Layer 7 of a small transformer language model trained on English Wikipedia (16 layers, counted from 0, width 128). Numbers have three digits each and are written without spaces.
A neuron's activation on a vector x is SiLU(gate . x) times (in . x), where the dot is the dot product.
The model reads these tokens: " " "s" "n" "iff" " " "card" "s" " portray" "ing" " the" " various" " characters" "'" " personal" " " "s" "cent" "s" "." "\n"

The vector x that enters this layer's MLP at each token. A number n stands for (n - 500) times 0.0072.
0 " ": 460474588410583594420433402563598511351564602520380514442652368525469480446479409460424596520553497676410344546419665486352360475583511654509467435503448442618658508455586416430403581488541516577526401345570611360609547486575601525561486485431497550588359637524686516448521504556593417267472544368290552551557416517389197557344444511602331468520451421525648426585837426435589429547389
1 "s": 449757469511346673502430658532561548351555444657526873243565644569492593608327453477415466430517390396762495335567625521355377655548404599474386607334437530603602781544596514406500529513462553701600530351671551500403506492442446472460478561696543458629364566565654535566658520432412535327486464345453428515261512454396713481385340460515383441408227662433572551496536475504438650547572
2 "n": 568780598406551551408433664693511443357810545443652399394449537694477648620547575442521600401398472555595755415588608527478659512424646506500301559517384596373708437658577415491568598361251508475508527651512564424519609497610403497483615620525528418514581548492484610411624834440459585432406554638373505484407564552441549558689495516399321280835424615373143497392500424502351662427462
3 "iff": 630594519610447532630431662571458525453660540582398463662417453354478547507573522539534424390309593466436532372432340537556565560425484630572662355590613590697290350455601503457426432511568525432345388625616429349663599554440516404578557482328503488439638455379468203293416526507505677319325379618631449554507675775576345510633465316387535544609499628265546439286598565437452434629063
4 " ": 342535578440538587636407480501490468552440476515121522582442384536595456652497597540542519527627658411497443469446487498318387408494620599513636285535526608530423428539556415442492460509704592479468530515586554402524434489279804422542432506425526562646602464445544544463521524430695483352386594373551480549465590469456498578473340461429400519472431559416532505471705384491476470609522
5 "card": 416479528650603690425411452728463582350475410446242347262459675557648470656477443532561445573414576311571526359638565357458443424420397679308530388467577638713261406455604459435445457470500478450402415300599587443314296481408478629610593414526501466552389605481460305596300494410597570382437582522565625592469706577589600483518369474375526611289458480443478489227602456692402731524251
6 "s": 484673461535584486470474545641397510320518139522205626597496477555511537628448510727513385557557595446537495414557383405319582396532515481298598448413572559546502636480638502475390617551479600712612640449549542492368496362343492639615332435478599474571402438513603584469445495469671366410370512433508551551335612393615613415444467512385669512455357505413383446321735433550457615541609
7 " portray": 620359449543592557306449416726623433443441566544174431530281353529617434654253418461327468450485557385515455358601537439542494446553662530468524542643539503507840606497548470438534485383407484440515546453516604272508306297279452554547487644703583393526369527482523392474465438430550565321624587447464610518472414424537485641548598493334660568459416584466581567639772421485574585441420
8 "ing": 432319504568578491497545487740560517527440432562027703742445302472376350572491517497487630457481535455476518431705436484618565489555609518451478423591392466544562603505484500419554484471368557639368522127533366462414464495557477648610599491583585409417456416425424600401607383539624483452361456591488628480354459497518625480687472571462538496382502442297607452663815422573612534469463
9 " the": 583439510474599489499385410534599504482483549445261427693664516458453497388548455431472609439489433558702489427483503621478531440566567581545382472507477684538602682596521554462474496512566493520513482395519463389546309509513491534599714502539524477532557484481491504424481430665599421467468558512430560587528580506539441536529428635462324542409529406401521476776914600622472548464542
10 " various": 635435615410462447539572628622538474515353451273316712601453490507517413519541429469434501516333533548950423376601515653495463498568504702724501419441352642403438576741551539494680308645512443693529594370463421471580601573481443577424530506459560535474403438575489511450439495610579524525486520338422661481467546491504515437570404558327380370458571419273627586740732518257748582556570
11 " characters": 517349403597645560426617570490531520464305360422496621609475716653594537696454352461528429475516610389874461414623387476483482278434531418436597579376428525523453536449597483380441433536464559677400615536496451359656446523274439622521299512427538509507348363362510523439426428434548604483641660518403679534423573264563613535437535682356528478532451429467418348375764501497531729585575
12 "'": 695520611540464502304311520553520590455525474500170424647403525435162522501594658433512482438538572567698520491519683547603444472489825843607437462546748480534502473651558552493469558594420471748481524529488521441408379480406531506509463447611571402486425295430494517442517536583542464473675674435407646496468589420577543386475401602587385652506312482247576524702705628512540567580776
13 " personal": 516482622602438530500342545723540501613427604360311449456567593482560396458475454516286489439404530332667328357475710405433295407643593832598609586508560648465579274621682553552604476568573472539365508460479456348365468454592424382480520449462504488497420436513412572416503494398426577442511453485537638502395596493631501506552493505473373514265386566371316422518771437560455505615556
14 " ": 446394605446549563631482525543540526661439653597330504692477394587502490608549632464660621521549632482511456451403532490317420433589629479531451359468490580522504492581615439502427347530572647670313439356553587318427502460337729449434452484433509510685414554502568636487545493392616482426358563430538633549526658467529583529552360546395265558305417449467462417637736421548603503596492
15 "s": 446685485498375696510441651536558576455508495673531856344556612618468571626366512485502491423531460416754431344503684428372399635560442579442405592308409552582575805546602523492452530584448571741550476290677545411339493472346437467493459545655548447670387557615662571596712536363483492354458504290474476519273586441469709444390346473458368440319235645418534502572532483539457681603576
16 "cent": 594478551589372680436577719686301632362466389468463390486498569432443468661524669343526485551387461379656597452685528553663482433435495659463375452639547743501559588432547490362468582444304543505357351491559604389587482361400444602434461364520582482479515535391538367512501635466531552394491573668551764720530691557647321696684364297337482585555449533252317390399552393333545583455453
17 "s": 574687469572646495387526508572555556374476204436368637825498483508366580527436550611625465519432645342561605420550463452297452388535507475437598502393604544563431754426626548473381574600415676730447505482541562445613517514338503560457279503520615421523443455570387481482599546393677378387379557449513590559404595377638624584483654567319596443436406488403217308523728418545478592546478
18 ".": 378467498505531510534370516494564553446510640536575527636392418467492653581567549519503567527448281559475555626573452422442494371516461548339491470625538514504383507465541472425473500613498385573544406535466654487503588441385485434549465539604596431529566670528438405475480531537455443207442487566323624551556327346638470436408510584499589350408512451515564463644872610449492443592487
19 "\n": 404472525518638482433466428539401539442539694538400484625469553436645713458614538479331572526296536581658457624553547387330536536526477716381411612579430628435388666467503432312489489500410451521435484509448559541665460356356545529314407385585521557395576711406513509460364583558462520377259461284325484533613183385530417421447339656406789338468496541545633446527642505688390485612428

Each question shows the input weights of one neuron of the MLP. A number n stands for (n - 500) times 0.0024.

n129 gate: 547415547495504488419412550503572466541551629453562407530608553514408466479456496481532462523432545584442459505446458349337492449500538418350421532637592438602441523412497485562541538485574471541501572457602559556468557491513555433487537358402545506485514522547498472421490459462428642576483572559450531561446538528529514423616423582487528570523507410617543467410416496660471284581621
n129 in: 595480513593485410482464449568467454454524565540472301520431527580471478488481545521527406514438547525465682483390500577432483441545567534410519621581557490486591491589514499457409591503559611585481531559542470490509397372575499647603536425397578548513443594407561450617433477548431435487483552504399518603484440494477587436478428517493569638549481570456472552519499514459470469367596
On which token does it fire most, and how strongly? 19 "\n", at about 0.92

n175 gate: 485513450491464461505576527492516559583414411520583561386597535456443581512452529574485532546474517479464572503461655429480536585604334299495506528385620404516588616460563537531499607520542467551564482515614421592406478384561486556424484415510487484487391413630430476663525523558490609462571522585462647501566527393401513545544648492521627580524440546550427491578420550489479518461471
n175 in: 432542423549479500617479483429342594474600592652511484597510484566557517483387469552403435557496509521497498393492582356456561480406462473608536545440566433362473525474503599478458445572512427605457444561629350470508426474418456456507558413567515449616597505553505666567541407488445592505596528454369483505466437469502452518512590567478540448479568507490530583516449529389473535586615
On which two tokens does it fire most, strongest first? 15 "s", 1 "s"

n243 gate: 418514455457452415477568425537499551430450601593487579497496423536410472419551510446587586511474537434486470398619558552557587393540564481551452559603584515646453496385495583525597465576458518572533475423483600525491415483523438468465588445503577589599484515530460484536495511467525555533656475475553501545413472535435412470492520525506501570367423428564502537586475563412467605504482
n243 in: 471552494360619591466557435430519457563431466384543515548588439410424391419523543415629563418467423405547527516536527518556402371482540453481497597624527603561435480515537561500494472535497558523542348576440523513489555462536557491576481527566397460543559521461552424413397539506628507534563478537539462512537510561446411426396454469473522408479479425434500495529568519490483491540431
On which two tokens does it fire most, strongest first? 9 " the", 12 "'"

n27 gate: 426457657550374327521503583420478304532461549453567438524472332480430436503555439493482389573624494564513632611551465517460437473450506415505451561514628548526512524579544496441461479589540486518460470476542484583562456525572546506464453615578508517550379406503599471627514551489589450566506432507510429437517535548570528440455489498561472443428546465450609625511512423548611478399482
n27 in: 501402559450584497443509496445542474457556525513479495429587593423445507480434485450522461461530387336486503441592585555489491569409540547611470480494448554497479441524470452427483488496453400565587479473598523507464525488516465469475645552497518583423514415526605489430540457467427583454448465534496524438354538511482472491598475529469453586686490470498531480362452499583515443573486
Its three highest activations, in order, are on tokens 17 "s", 6 "s", 19 "\n"

n267 gate: 517587576511585348515441407447522486440461517490467492621489405513522495512488502580401512511468348450466592497453559502498561562464458558469602576479497544486534513601473488415499463562476659514638527494514520629421563527588476467442461459580467445488493359574484422567386475597430576527490460411721435424515546547460420498534504476539569474503459473463583538520462472507523568503419
n267 in: 550527547491545362548570602407533538524491506496454600529518543415397557404501617416544537470555579518553490522472381570503509594533523488532512515549490521489430457550506476680582526500463434464508593514434570507538410473474531435512441476442527588542525351475551485595450355607519535492483477528465536501489489470555370480450497541462419472504438531552616587513470463515539461520483
Its three highest activations, in order, are on tokens 10 " various", 5 "card", 2 "n"

n241 gate: 600482418431553436445530526411453448588454551545539498716486373522526505423534477506506538566476510543540439430533501646524369346524525425571470477563535619473463633409357522464377582433477463534515389514628546452645551559598398464482533457448441590467477608469482449464469458513576535524592587524507486591439484433466502483523570455567487492476582512568419628434453445458527451481529
n241 in: 501580516554439482546586430515603460420544487425498525511564478468527493464453467476586569391511432467488574489472517514542566478629513552398526526464501549499469439493504620416443393658495532428471522555420515520390471608474543553514474387420521560575478492493455534470455574549408452477582472514464559454608592447510424462479425424367455513410593525658583471430568519430525437538515
On which two tokens does it fire most, strongest first? 9 " the", 2 "n"

n8 gate: 448549420372455547547498481516668501524596565538536400499566508553485548546532428519463511594495504500453587459538685530522449373510578464630560555399601573585482367451477458388449570497595556548442288403498500658551368534498420501523537518607480488553516506452442531626509477559361601566541533415500568513486454533420519473555634529436598530435422407418488539510475393412615457567348
n8 in: 482452487498435566465484465495545439524507507584465504418503499529355511543540465502462429493609571559465486479551509447553436528556458586495517425508632542423456459474628519491472531428552551636524511607536389550341442570583468490622437546502484546506437486515562523454518552516450522536412451309468512503372504568540489505541486568565553536522527444425471462579489537453485637615546
On which two tokens does it fire most, strongest first? 13 " personal", 5 "card"

n274 gate: 487430532474316409480687543381509530573547417523550407410509542546383443342465447492394526658494509561436583480535676398403502548527584371488599503489493561468528583389665503536370353546568480535622497442514577522406555560608415603517528476496508519464454402420473498524458573514456500452598337586553572633581526434528381397513405566496514586355564527525520441473468409443578542399500
n274 in: 608488477396435565550536486511523525451545402408538550523564534388543604532507603368500559488476513445430426344380483543609573570430517466370522622467520530578441479534375487552553453393464562629450608477537497396593465340518535528496432481558527485604474546517613451467554631592504611515342553466487470388399527609483514404561534444599511476481520518549586429536537528392490429572601
On which two tokens does it fire most, strongest first? 16 "cent", 18 "."

n38 gate: 561547519461294478611472452420413500629496499631492580550534475457478498455616503505427529587476502569522512494452576437575524507478402536554550458608577542479491469300607621572450541411468553523481473330521465544470526568466479475410520474424419487443429472483288571468449396410495636542606553647595587427549493517547489572521506582428466498443598551535354521530450597530589596542526
n38 in: 412474579472501452546388568542522586639407576491465606615502465593477532424476567530449529497591598454517474498510436432537645470503528491552552419489440407392576415411600553380635448466401459318560542478481395469548495445503517543568593605445523547488497505615620609464505481428477574411547383517486539466512469526457469441651509448498525477498658498471440527530563575526525441492492
It fires most on token 13 " personal"

n250 gate: 496472542533483439387505456558452457521366563419448479573477535548449498510521484524425565482485568415458435498581504528492551396499534479433579371468588421383439491494473422460568443483479556557565489517456546407484557532469466503524485545571510603481434629462490375512509509493509432479465481570471567442485469450626579549441449607592557480371590449559425540584580528421594533491630
n250 in: 478475535349454495531439502498591528515539485557544557477521452520486494587491629495560558454397367571524498551501538395472411459428477538591428524477514544569542465508556523449386562482437380499490465520561497513427507519537540512484480378532498461572497514532526471512639601504491572497552555591492616511483475391513450496554557441457453480555510511501507570464525481490646535521541
On which token does it fire most, and how strongly? 18 ".", at about 6.5

n159 gate: 455484442437378474497393452450493393563523417521529479555543390445435516469519594433584486527452380428503464454400469404577510539491544532549530455578521422537522597450478534467456443522515593507427502416532600509529393577498585362513526641478410527491568591429441454449447464586581519571560707527639530375555516505496458507413557501482534465543432413393607556508493442603557527572533
n159 in: 389455482514426529574408547486509422366540481550445440369480516521579495530449504537535467520415574596496422509482498381587534430501583441543548519614502474469420493452459460500586462520639428422512512457516492482569460496584562614552437511544590483581499434334476603505496663429470389409522500566590392464434509469483530503443469491546498520437458586483490494451538458581548488501487
It fires most on token 4 " "

n242 gate: 521562524470319573563524520382584476535390462465522481580640412478360488388480538482447562556474453570472336596491533503493575503568552515510442561519462475535455437468481557405524469524655434415536497380497413471512467558503476380451474456417327531546455629539385546619472439560535499539478412498513557549475490515556367456430572351532428505354479415570493567558517548616489437492523
n242 in: 529542583547429534546572447500519552537497400576454491542455393467478560434510416323428528500427534583470509477563476547479589629553618594416488533566428520429488427483537432362471477476547485480530561531576335322542533578515425469442464610461540433443387535410419513495525415479434414482431427498412390571437489540568464516437556548441461563520507524480457499536555490487431471520463
Its three highest activations, in order, are on tokens 0 " ", 9 " the", 13 " personal"

n271 gate: 620272576418527466598367432514583399533393510447579541538613549457443545429535465389590434331551463457575570396599523483535570475521407553574459499503579405547480621404400364396474477503468504551549509498478365579621533604546542562441495473562446510551479499395405433501520526489431544563639566445527572443488541412409466472531459503555544468389657483546596546402507462527511491529470
n271 in: 625366519454599513570429554455566580457592512589506482481527551361590547564422404428606590404546462447521488457461643548568565511425436555526579472567448519582533548487491317488513484403398489519571449562439464571569574441634538454479493459515507600447477593411405441490471456514475542418529608551453516467519496512471550504361530472532434497492526533599516633513506478568411527492430
On which token does it fire most, and how strongly? 17 "s", at about 0.68

n254 gate: 582439482428618501470460425437450488438354489542561509377508552510450481493451452425535534537505404548489532533603488472679392566515479510652567537412484563397611532397431474369480470440489443574573414543502489432387578516453473501520558473510459498434512512532531516470443477497396434469576566441615514444526480498512404460424578569463483534354421518457522518535502601367476594418514
n254 in: 516603520547482495432559577516369454491427571458551406488497525625461427536499434459461463600554492479487539576477586513512347573474505432608540553512497375592480491429517561542306500437441554434542452466454564468596588511538536439430459479453497519487554515429503474688491431457437375489508624589490500448600471453544524579441478494601505625428491556596377483528493580521486509393495
It fires most on token 8 "ing"

n304 gate: 548448403488477397465429511553500372539471592523492458485545411555558412502481498492516425448532595579430561522495483426503444399566561393481495581580495521498579664439436546599462514473596480437423435471572478461601537512523424426590451358646487459453496341455492535604579556480531531535454502472524529468367389492569506360568501581588563445441616564485414471658524475629592492598583
n304 in: 451353513523439543551456478466544461501414478540490455500454455416502583502472481525550533544588433425478603532580394576571592452543497475466345499486470377528489526503477506389642530425530371507491439547412518496401428452588609500434444604450486435567489451536606565552566574541569526337506519521516510458524545578440467455497563538515587531513487399505614496524536546548498498467645
It fires most on token 8 "ing"